Layer 6 of a small transformer language model trained on English Wikipedia (14 layers, counted from 0, width 64).
Take only the direct path to the model's output, skipping the later layers: a vector added to the residual stream pushes a token's score in proportion to its dot product with that token's output vector.

Output vectors of the tokens that the questions are about. A number n stands for (n - 500) times 0.006.
"is,": 515 580 580 373 311 350 439 400 346 410 749 702 573 407 469 323 491 519 378 575 524 303 566 682 465 422 640 650 676 474 475 450 799 549 297 430 715 493 169 481 472 446 434 593 497 534 404 308 548 451 578 471 454 615 616 528 507 561 504 664 479 500 337 550
".\"": 523 577 539 349 470 609 442 435 644 541 550 600 624 549 211 350 466 651 461 624 513 622 668 519 588 363 358 675 419 563 370 358 807 496 490 463 621 434 300 475 500 396 491 447 463 543 284 638 405 429 405 403 383 598 436 363 302 376 657 651 423 612 487 650
"'": 497 500 417 436 565 450 482 329 543 473 507 417 543 650 315 292 563 614 576 459 486 516 515 391 522 424 563 633 388 500 417 420 427 601 581 603 571 475 313 589 449 412 420 488 409 597 565 528 540 446 468 494 397 387 449 439 531 512 596 383 624 538 515 695
"s:": 511 433 456 504 525 410 526 573 614 258 729 454 465 591 340 659 395 484 552 688 528 475 614 692 596 497 515 526 701 453 446 301 542 337 414 519 664 579 465 366 752 643 363 503 566 525 549 570 464 531 572 464 414 688 532 403 479 414 668 566 733 539 582 483
" year.": 427 469 475 531 492 470 199 306 478 521 650 294 596 456 334 465 456 628 555 630 539 402 687 680 569 431 164 560 431 592 490 413 926 436 569 472 656 445 406 460 588 431 590 343 405 698 497 567 320 614 672 129 401 579 708 508 168 467 736 809 620 474 409 509
" wrote": 302 588 552 235 408 379 385 339 431 538 683 441 708 778 383 401 421 512 368 634 521 500 562 570 536 584 358 442 359 367 452 436 559 612 420 487 587 524 311 523 559 483 440 552 516 698 412 487 364 599 512 442 568 617 693 604 566 563 620 534 571 451 313 632
":": 572 508 530 554 621 480 530 571 542 278 671 475 540 699 380 619 489 553 578 538 484 448 423 429 530 415 627 473 481 443 556 464 439 520 419 507 703 512 456 459 491 534 385 608 510 434 570 547 540 398 454 510 453 598 460 434 500 465 612 511 639 563 605 502
"a.": 493 557 628 513 359 533 397 384 628 599 561 611 649 440 340 473 519 518 553 721 507 555 578 486 559 329 400 663 667 547 473 593 739 326 383 340 671 437 204 404 506 389 532 360 469 469 419 410 438 555 709 453 337 603 613 554 466 517 590 600 497 556 515 525
"',": 449 448 447 460 500 512 467 290 539 453 553 492 640 682 334 282 587 601 574 457 537 518 544 560 500 360 480 689 403 486 427 463 547 618 575 672 660 486 224 544 556 485 412 429 411 632 591 469 449 390 478 416 528 444 483 359 565 505 672 480 648 544 478 645
" –": 509 626 321 459 527 583 520 591 422 466 537 367 510 522 463 491 445 504 547 498 504 535 414 570 479 509 587 545 510 384 549 424 593 452 567 638 596 577 500 529 494 475 375 604 548 502 413 539 491 500 475 563 498 541 529 455 491 525 531 654 534 543 429 531
" \\": 328 515 575 461 522 494 369 387 321 421 526 534 618 557 441 359 553 570 225 458 512 440 445 515 657 545 407 714 632 587 437 434 634 599 521 638 539 489 345 585 616 595 447 413 486 419 531 643 367 520 538 442 590 438 599 497 469 508 563 663 617 482 448 573
"ms": 522 579 587 421 568 361 496 265 488 382 681 516 549 484 504 529 467 538 194 678 547 466 589 648 592 539 519 740 728 596 430 314 492 443 563 609 737 354 428 440 582 527 425 460 427 546 539 345 256 664 516 395 366 673 572 569 442 412 481 361 510 439 399 607
" in": 521 480 492 544 542 541 488 522 500 600 462 521 432 596 446 574 350 359 560 491 470 578 471 486 442 404 549 540 299 450 576 448 553 540 384 324 546 460 541 488 412 458 467 566 526 526 474 466 529 538 472 596 414 542 440 523 411 459 511 410 490 535 571 431
"ruct": 426 363 670 478 293 513 205 417 459 429 598 442 734 629 332 230 504 646 194 662 548 281 713 623 664 438 292 645 586 635 394 491 668 450 527 480 601 448 437 292 701 588 518 576 524 660 693 480 432 521 611 442 760 641 464 521 361 340 532 661 550 265 580 451
"ity": 472 561 665 413 509 447 411 510 357 497 417 297 543 492 351 548 433 575 359 607 490 524 675 611 625 542 637 500 693 550 404 473 821 736 400 320 266 542 370 477 338 673 489 526 537 567 505 508 542 624 659 486 524 599 506 616 456 446 468 645 529 591 385 481
" Died:": 323 535 743 408 359 453 380 241 318 507 586 534 675 588 297 465 431 586 532 690 607 134 466 648 488 504 197 782 378 408 495 405 685 480 546 432 552 520 26 543 607 489 423 455 418 744 449 624 442 703 356 496 638 564 676 467 460 614 700 539 731 555 429 621
" is": 289 405 484 388 612 531 516 469 277 572 626 603 464 541 422 552 408 432 474 432 482 532 506 412 582 607 484 539 247 448 490 425 508 553 404 383 612 535 524 552 491 482 465 630 498 551 506 464 374 505 535 512 473 515 556 556 515 496 513 568 451 467 465 529
" footballer": 467 742 447 465 398 365 235 349 320 344 663 322 596 667 447 555 555 329 566 473 571 477 612 681 441 374 600 773 400 564 415 484 619 686 442 651 529 373 288 455 531 510 503 430 408 755 527 458 456 549 549 346 670 554 661 604 472 563 598 695 641 338 292 505
" the": 376 614 525 500 586 428 577 497 564 581 713 538 562 549 643 486 416 514 544 572 469 540 460 399 525 389 497 445 311 658 555 343 480 641 432 443 649 512 485 461 428 554 614 542 435 548 561 594 553 460 440 555 444 487 415 463 608 367 519 477 493 583 563 453
"====": 555 651 613 470 524 481 424 582 371 593 630 493 517 771 343 453 569 409 207 672 539 447 525 740 610 394 581 640 799 527 431 320 385 705 688 802 610 364 473 580 500 509 256 568 465 456 465 587 395 485 473 557 606 685 497 460 381 554 539 513 418 459 439 510
"ror": 500 561 816 388 418 410 331 449 493 365 717 455 468 718 521 320 432 481 305 534 540 429 731 562 683 543 398 669 826 568 409 294 734 353 648 536 543 519 247 375 757 586 545 437 581 530 551 311 487 802 643 413 492 656 607 430 461 456 612 591 480 420 192 617
" ===": 319 480 500 229 493 340 431 444 400 484 862 422 504 573 366 360 547 496 288 688 528 366 432 571 443 627 483 479 628 208 442 416 456 660 493 802 692 449 540 463 585 570 287 535 494 627 636 488 429 402 561 557 731 650 663 496 512 647 710 513 538 367 412 528
"ailable": 447 490 715 444 559 399 408 430 396 394 575 491 700 682 394 252 733 450 137 515 556 56 910 641 684 475 190 640 618 428 465 414 743 512 335 739 570 459 115 504 766 673 613 409 266 595 492 316 343 687 518 269 615 474 830 563 438 509 542 719 394 405 495 430
"zil": 438 694 673 422 595 336 471 231 402 360 574 407 525 707 404 300 676 545 577 477 552 195 614 637 528 462 283 725 517 478 419 335 680 458 415 534 669 421 131 437 617 668 518 583 450 838 273 656 363 554 566 244 613 722 854 575 332 442 481 597 513 512 396 372
" also": 285 480 479 328 533 359 477 532 380 508 627 547 496 688 373 476 430 425 459 539 519 520 449 462 570 502 550 471 284 500 531 371 537 553 347 446 509 476 395 614 487 537 551 601 460 457 404 462 414 591 559 585 496 540 457 538 530 506 495 454 649 463 433 480
"cient": 285 768 669 474 409 487 319 244 347 349 688 343 724 593 527 348 372 293 339 483 553 396 563 532 616 573 322 528 660 500 423 378 686 276 500 641 532 271 249 477 619 653 738 410 329 587 541 463 369 491 696 438 524 617 588 709 304 574 614 602 612 622 575 536
"]": 240 473 633 291 504 346 382 452 367 507 648 446 537 770 358 259 511 798 332 385 524 500 459 729 559 437 238 528 576 545 409 350 558 651 543 734 524 440 392 612 714 496 489 683 222 609 577 565 404 452 492 365 544 730 516 309 527 523 662 707 762 590 396 630
"s": 497 391 377 465 584 494 633 687 596 469 421 592 509 439 461 602 404 446 588 560 484 633 625 642 610 731 538 422 500 425 403 446 563 333 396 432 606 471 660 347 727 566 549 500 543 440 593 488 447 432 552 701 401 635 500 436 500 373 453 394 360 590 561 433
" was": 334 393 433 395 538 451 418 394 349 675 543 572 493 525 433 485 394 440 518 539 486 497 529 474 491 609 428 410 227 396 477 500 492 658 395 339 594 583 528 532 459 479 486 594 477 581 500 423 408 570 493 583 482 494 543 464 571 483 549 525 524 479 457 524
"outh": 330 790 550 500 332 241 520 380 325 560 500 570 577 531 374 259 496 525 534 602 534 307 494 524 550 326 355 911 643 584 401 240 500 394 545 608 500 277 313 340 684 527 429 436 390 495 657 335 351 609 600 382 631 597 654 696 296 338 505 459 744 187 420 604

Output weights of attention head 1. The head adds the sum of these rows, row i times number i of z. A number n stands for (n - 500) times 0.0013.
o0: 430 478 474 408 740 327 405 574 462 428 547 466 300 572 680 358 510 475 419 380 499 615 458 596 487 559 560 577 587 515 323 418 426 516 531 684 708 550 489 491 651 570 336 767 358 492 509 532 526 405 591 465 469 558 435 451 629 639 430 522 714 608 446 548
o1: 626 506 468 605 534 540 613 446 558 403 604 462 457 563 581 632 652 449 510 468 340 494 515 488 517 348 516 340 616 567 305 685 121 607 637 698 627 466 533 525 420 628 391 511 552 527 542 614 537 310 501 395 564 500 527 516 316 793 585 366 570 519 693 487
o2: 536 489 554 516 573 552 440 554 552 578 646 522 583 577 426 614 364 591 375 417 398 620 491 561 601 358 504 803 494 487 621 471 488 288 461 498 744 612 305 528 515 521 499 367 384 358 492 531 616 461 413 284 567 561 459 457 365 581 694 485 526 465 501 559
o3: 280 528 572 594 526 491 539 377 515 586 352 460 481 494 465 635 421 363 584 414 735 510 581 528 390 555 370 387 306 539 419 575 511 457 393 325 324 556 373 510 705 359 574 361 537 724 660 581 421 508 571 493 462 326 741 804 484 618 355 289 354 588 397 521
o4: 456 601 403 294 336 571 409 506 403 542 489 547 534 446 590 446 503 567 591 488 675 557 521 688 781 521 229 431 430 765 580 369 656 381 460 175 453 634 436 564 431 598 735 520 345 500 378 422 441 573 506 390 434 661 467 372 569 487 559 637 625 456 373 453
o5: 400 379 425 399 329 463 594 351 506 466 532 451 476 593 427 398 594 506 509 502 239 327 307 450 570 622 405 368 632 400 467 585 556 525 417 445 615 501 570 511 440 632 591 637 431 569 501 520 406 370 531 619 513 545 434 579 602 323 448 515 439 490 382 400
o6: 370 395 488 638 395 553 445 227 617 669 405 639 537 383 375 454 499 575 811 394 381 607 584 349 435 538 508 839 325 678 22 617 610 519 411 432 487 494 439 378 432 333 675 491 510 627 492 469 483 487 528 434 294 409 351 591 530 534 553 306 458 749 452 525
o7: 465 506 436 324 369 544 506 421 608 664 391 394 531 533 395 384 461 537 455 402 630 441 383 526 493 370 308 490 453 442 523 498 579 670 622 412 577 591 394 521 555 446 637 579 448 483 327 350 537 582 507 566 476 495 466 521 580 513 467 516 425 319 458 565
o8: 530 565 513 514 620 451 491 563 811 368 557 411 411 555 296 407 511 391 575 737 572 529 680 353 523 398 425 447 373 458 305 569 536 347 471 539 424 465 467 326 509 468 501 413 583 606 227 606 374 409 370 316 391 428 490 405 537 493 489 569 454 644 502 531
o9: 599 513 391 573 525 635 920 395 504 459 594 429 521 638 502 432 526 293 682 482 410 651 554 434 581 429 618 521 500 457 466 581 591 454 582 610 391 514 447 514 475 605 722 393 485 532 301 513 333 540 430 589 434 446 341 546 491 432 537 587 709 611 563 559
o10: 516 325 369 552 596 574 614 496 565 332 422 488 457 329 480 555 432 664 704 584 503 634 465 428 300 728 730 598 512 363 484 552 729 312 361 734 430 701 510 477 555 440 389 566 397 451 558 581 552 303 320 370 420 418 492 381 533 287 725 718 508 693 501 523
o11: 522 523 503 437 533 502 640 494 505 314 485 428 545 471 449 584 667 428 378 493 451 579 408 406 581 625 474 623 504 482 484 402 580 363 603 534 788 485 378 469 453 415 575 475 576 452 346 480 395 373 631 605 334 436 518 494 338 434 416 485 413 558 416 467
o12: 440 516 449 596 405 480 453 353 666 689 461 474 446 227 597 606 482 475 496 559 600 293 628 412 492 517 270 557 591 452 415 579 515 532 510 490 618 537 520 408 509 784 609 353 593 537 420 572 460 561 651 537 473 487 689 729 484 498 690 660 563 516 477 415
o13: 499 568 651 449 406 516 552 594 460 422 702 420 718 748 486 437 525 407 530 491 496 508 362 472 370 442 397 474 432 476 362 636 333 376 433 471 383 387 287 317 382 695 705 607 368 517 526 374 542 493 709 409 590 634 531 376 428 552 644 630 550 520 608 621
o14: 629 530 598 462 577 410 387 682 545 580 435 494 483 371 396 530 344 485 297 560 201 394 298 508 584 543 514 423 614 526 469 421 649 582 453 440 493 520 455 365 602 517 446 418 729 506 540 452 516 521 409 476 418 453 391 553 442 329 346 524 258 483 343 476
o15: 523 451 519 389 520 572 438 518 603 604 488 518 564 409 632 426 403 463 498 393 557 519 677 492 534 362 601 410 455 585 668 477 537 628 390 496 446 416 575 536 493 464 592 468 533 543 600 448 427 667 477 518 412 409 487 396 524 353 542 364 454 358 365 511
o16: 591 586 483 481 662 554 655 454 367 551 310 434 475 625 501 651 635 535 341 401 520 638 369 341 446 382 506 614 323 559 530 589 542 483 608 506 422 516 665 614 505 347 465 526 465 555 536 484 481 576 313 395 371 629 378 492 567 495 230 662 495 291 556 362
o17: 535 532 740 376 412 547 667 528 475 552 560 395 575 632 481 476 567 524 354 538 717 431 542 602 437 516 457 452 676 460 727 487 361 397 502 416 590 450 626 490 421 482 701 525 476 453 525 326 453 518 704 647 531 618 518 536 440 638 452 353 414 367 612 543
o18: 414 280 554 430 595 487 551 450 589 476 711 508 520 564 429 467 409 543 424 510 512 582 426 427 394 396 583 506 515 437 487 491 449 536 198 658 556 427 479 475 605 499 493 581 570 613 679 529 486 349 601 490 481 693 581 527 483 742 620 368 499 444 591 515
o19: 361 382 386 543 427 431 718 481 510 350 568 627 600 662 442 552 447 517 613 550 539 459 575 573 650 569 519 412 349 523 857 664 374 466 477 519 579 350 460 510 515 413 396 474 475 374 672 710 456 586 549 453 451 560 614 474 498 537 497 354 440 618 400 354
o20: 533 437 601 587 498 393 454 473 674 311 517 412 597 665 456 669 385 616 781 616 799 419 488 374 409 316 547 478 523 493 886 500 328 539 505 434 721 455 283 430 576 393 428 541 545 532 678 480 509 407 439 387 545 439 696 369 496 540 727 489 533 540 575 601
o21: 456 459 430 431 460 501 394 430 493 484 599 505 467 444 650 427 590 500 650 532 382 459 378 585 572 575 512 640 597 467 934 662 326 324 503 614 428 443 429 476 673 412 531 534 608 657 716 373 551 399 689 491 503 383 548 657 765 713 317 289 598 580 283 501
o22: 672 708 514 491 619 526 353 591 464 683 557 374 457 552 537 565 506 464 419 513 554 696 403 617 535 439 557 455 519 684 349 449 458 508 580 575 572 585 579 612 428 266 515 655 544 423 533 681 503 559 576 734 464 599 408 520 506 742 371 651 338 454 327 470
o23: 494 564 280 445 422 443 420 364 564 621 539 398 522 542 630 550 257 534 592 489 617 372 442 567 423 514 402 488 366 469 169 625 424 437 531 706 687 595 565 402 519 573 513 679 418 617 634 470 475 499 494 401 543 530 497 677 589 623 618 544 595 603 455 703
o24: 548 409 482 621 614 628 454 406 550 279 289 527 450 603 367 329 734 535 581 475 515 452 457 320 459 448 437 476 631 700 494 443 572 526 594 556 360 522 257 552 595 419 543 317 497 486 370 440 647 424 473 487 616 553 470 344 480 357 416 487 571 551 651 500
o25: 469 379 595 392 466 396 483 423 660 361 569 673 440 507 492 247 522 663 413 653 560 365 525 424 598 460 393 506 465 680 521 519 703 543 264 365 734 549 438 487 532 500 812 390 553 475 554 418 494 491 434 502 529 556 517 352 482 662 603 530 503 456 622 634
o26: 469 493 645 551 557 396 456 516 392 321 507 494 476 694 527 540 331 498 664 546 328 453 417 399 564 475 390 641 354 620 541 429 517 494 295 207 547 438 409 365 581 542 507 653 540 803 506 522 492 549 537 504 375 674 562 608 618 598 541 637 640 473 629 452
o27: 651 406 479 547 513 585 557 644 647 591 320 480 369 330 365 352 652 638 556 503 440 408 325 604 513 562 487 314 726 500 232 538 368 665 708 654 310 457 794 455 475 663 333 404 412 473 404 253 622 298 378 464 563 648 281 340 721 449 397 511 435 692 549 479
o28: 409 442 473 433 546 593 484 534 588 402 559 514 562 396 487 265 774 451 513 403 284 464 387 398 637 494 394 432 228 356 516 491 616 485 459 426 525 474 448 654 448 439 712 423 482 458 297 475 515 391 479 745 614 305 502 411 631 572 501 498 523 475 585 606
o29: 451 423 489 477 563 565 598 381 578 558 524 542 501 352 436 522 593 524 340 565 590 528 729 512 706 459 516 466 583 333 469 406 616 560 547 380 366 474 512 466 556 490 513 485 515 453 386 646 384 567 545 494 325 451 483 626 439 487 503 376 545 307 583 397
o30: 513 343 607 571 582 503 535 317 448 411 539 552 659 646 512 482 563 564 328 383 529 489 595 497 828 478 492 454 605 574 218 447 496 540 535 317 492 454 428 462 580 650 683 401 325 521 760 524 382 455 555 471 524 507 486 522 464 382 527 474 699 364 600 546
o31: 551 430 461 477 764 515 411 643 346 476 500 321 526 618 570 480 499 499 617 155 278 534 452 379 440 407 456 497 500 593 588 664 432 344 501 472 711 668 469 327 566 625 637 774 534 459 481 562 493 476 670 438 391 626 451 485 592 550 433 641 589 646 608 428

Each question shows a token from some text and the vector z that the head gathered there. A number n stands for (n - 500) times 0.004.

" Des": 475 611 595 594 398 450 524 348 434 641 517 379 494 354 513 493 468 461 731 757 682 582 401 341 401 564 699 330 319 629 461 430
Which of these tokens does it push up most? "s:"

" S": 600 603 403 560 527 516 524 370 296 598 577 426 399 281 506 642 474 434 630 787 484 603 581 495 383 582 504 575 358 428 503 444
Which two tokens does it push up most, strongest first? "s", " ==="

"4": 533 597 539 516 459 653 344 415 479 421 471 498 521 588 572 437 465 502 521 518 459 666 416 357 671 593 521 592 671 471 724 553
Which two tokens does it push up most, strongest first? "ailable", "ruct"

" or": 486 479 466 394 406 521 285 492 432 380 534 421 455 508 561 439 543 569 464 473 513 500 471 484 437 348 392 618 408 542 434 471
Which three tokens does it push up most, strongest first? "====", " ===", " –"

" Nether": 472 526 544 579 523 504 424 543 307 472 452 437 489 563 351 451 660 485 455 455 558 514 501 572 466 289 579 383 465 465 578 507
Which of these tokens does it push up most? " footballer"

" Oper": 409 553 588 535 398 376 214 549 422 487 569 290 544 529 356 354 644 658 486 554 659 412 443 553 224 498 299 313 377 489 203 462
Which three tokens does it push up most, strongest first? " ===", "====", " –"

" Loc": 527 413 495 366 446 504 524 497 515 492 480 556 520 514 606 538 488 541 481 398 465 599 508 444 498 538 604 478 546 522 491 600
Which three tokens does it push up most, strongest first? "ror", "is,", "ruct"

"end": 495 510 520 470 507 614 574 506 369 518 476 441 514 465 503 553 472 441 514 592 442 496 477 599 414 511 535 456 500 442 486 511
Which of these tokens does it push up most? " was"

" at": 450 445 370 512 454 514 383 588 588 679 502 349 427 365 540 625 549 524 563 532 553 444 512 336 519 520 629 441 509 626 284 609
Which of these tokens does it push up most? " in"

").": 444 464 373 522 472 546 380 588 530 650 486 355 430 404 546 596 515 539 561 511 552 513 510 339 541 540 602 477 544 557 311 606
Which of these tokens does it push up most? " in"

"ai": 560 558 428 451 442 540 551 390 427 427 358 457 413 684 657 530 495 450 601 413 405 498 400 503 431 462 650 518 581 524 653 553
Which of these tokens does it push up most? "ruct"

" 26": 262 492 591 804 338 514 460 360 545 269 412 319 580 402 535 516 457 517 640 978 852 564 312 413 301 500 768 204 321 541 353 560
Which of these tokens does it push up most? " Died:"

" Anton": 417 507 526 516 357 495 608 454 577 618 520 614 575 654 469 438 528 665 574 420 479 555 419 472 479 496 492 537 568 443 480 629
Which of these tokens does it push up most? "cient"

" ent": 512 548 490 529 593 534 492 630 460 489 462 338 359 385 375 541 449 364 496 685 615 531 572 539 527 599 452 449 597 446 351 304
Which of these tokens does it push up most? " Died:"

"0": 270 312 662 607 549 426 807 490 722 605 780 886 712 385 636 397 589 406 368 296 525 134 623 401 539 589 462 186 482 450 324 534
Pushed down most: " ==="

"in": 316 492 440 518 637 701 486 467 370 635 537 378 494 270 701 533 763 404 471 605 392 259 427 338 296 518 749 609 427 577 444 630
Which of these tokens does it push up most? "ity"

" all": 519 363 539 500 531 394 535 426 454 403 572 459 436 547 592 579 593 497 496 471 443 456 508 477 395 494 506 503 429 499 556 470
Which of these tokens does it push up most? "ity"

"P": 486 663 422 654 354 611 419 463 606 331 474 375 544 361 621 465 532 459 724 630 492 609 590 661 481 543 543 643 385 431 412 468
Which two tokens does it push up most, strongest first? " ===", "===="

"s": 648 616 159 584 662 787 348 299 527 554 515 739 526 470 558 467 530 572 515 582 285 509 543 369 482 333 756 664 321 547 601 778
Which two tokens does it push up most, strongest first? "s", "ity"

"B": 584 677 552 441 548 762 496 563 314 425 268 577 347 417 611 616 400 507 478 705 343 591 707 536 364 385 519 582 575 375 453 571
Which two tokens does it push up most, strongest first? "====", " ==="

" G": 468 574 579 578 446 487 593 414 333 491 588 545 393 379 518 623 630 522 610 700 525 497 550 458 429 466 441 410 358 496 502 458
Pushed down most: "ailable"

"an": 451 399 547 320 349 397 576 465 301 667 534 275 674 488 548 448 500 438 582 348 263 523 571 398 385 505 457 476 633 600 381 609
Pushed down most: "zil"

" Chin": 490 441 587 273 309 324 547 445 224 680 511 211 716 518 449 356 540 428 580 294 212 565 625 400 400 447 426 459 643 594 348 619
Pushed down most: "zil"

" El": 474 548 571 614 424 374 577 389 386 616 501 400 497 414 491 510 574 420 629 646 619 627 369 482 341 534 721 346 413 519 484 395
Which two tokens does it push up most, strongest first? " Died:", " footballer"

" |": 466 564 432 523 238 653 550 444 554 548 584 624 486 368 767 474 599 421 629 647 477 711 426 412 446 451 614 564 501 605 441 484
Which of these tokens does it push up most? "s"

" New": 496 471 626 462 534 599 508 521 373 466 483 352 537 490 446 555 418 460 567 573 533 418 499 656 380 533 514 382 456 442 525 465
Pushed down most: "s"

" the": 466 389 487 466 465 420 622 444 549 376 525 552 458 634 553 567 496 590 506 445 514 320 538 445 468 606 556 496 547 374 423 572
Which of these tokens does it push up most? ".\""

"a,": 504 248 466 468 521 412 464 521 703 520 653 378 477 512 788 566 310 572 582 317 514 632 471 405 469 726 520 583 556 512 258 638
Which of these tokens does it push up most? "is,"

"yn": 470 493 540 515 392 528 736 349 398 439 558 509 291 454 513 499 718 400 565 735 363 374 307 395 357 428 555 371 488 674 574 513
Pushed down most: "ror"

"ru": 617 621 209 559 592 757 388 319 524 541 462 717 514 499 552 491 549 541 501 569 291 536 501 394 476 338 768 618 412 521 590 745
Which of these tokens does it push up most? "s"

"in,": 470 457 496 470 523 481 539 477 541 510 470 407 449 543 650 580 453 524 615 465 502 474 485 452 416 589 586 516 511 564 470 566
Which of these tokens does it push up most? "ruct"

" (": 425 554 424 632 303 560 387 429 626 436 586 509 497 442 591 489 662 465 561 570 608 485 438 358 510 476 528 355 448 557 403 530
Which two tokens does it push up most, strongest first? ":", " in"

"ant": 564 483 485 538 575 496 455 561 454 487 532 433 448 436 447 498 486 481 502 601 586 628 533 545 481 604 473 502 542 426 386 514
Pushed down most: "ity"

")": 480 545 520 446 278 689 668 431 538 599 572 658 500 342 835 473 614 364 683 671 403 726 445 434 374 455 719 580 487 639 474 502
Which of these tokens does it push up most? "s"

"abor": 453 504 512 574 534 463 518 505 566 529 418 477 549 565 489 456 528 574 538 500 551 498 493 462 471 567 606 418 493 523 432 603
Which of these tokens does it push up most? "zil"

" (S": 468 722 602 637 404 501 483 381 458 591 449 401 492 319 477 504 458 473 723 828 650 595 507 456 357 521 623 317 340 641 484 427
Which of these tokens does it push up most? "s:"

"ri": 417 520 449 565 345 674 666 446 374 612 570 641 412 552 563 483 603 511 534 682 468 543 466 548 372 339 596 486 480 409 471 435
Pushed down most: "ailable"

" Bro": 564 437 674 543 409 510 696 399 470 503 559 661 611 624 423 363 554 590 635 547 385 682 536 635 421 514 516 287 427 436 507 562
Which of these tokens does it push up most? "cient"

"son": 481 518 490 617 424 564 626 409 431 380 442 601 442 505 544 479 486 508 528 634 454 526 395 469 374 415 528 365 481 536 498 532
Which of these tokens does it push up most? " is"

"or": 425 576 443 569 552 634 528 412 439 545 515 368 338 426 564 471 719 403 511 531 378 386 416 445 311 446 616 471 475 568 507 496
Pushed down most: "ror"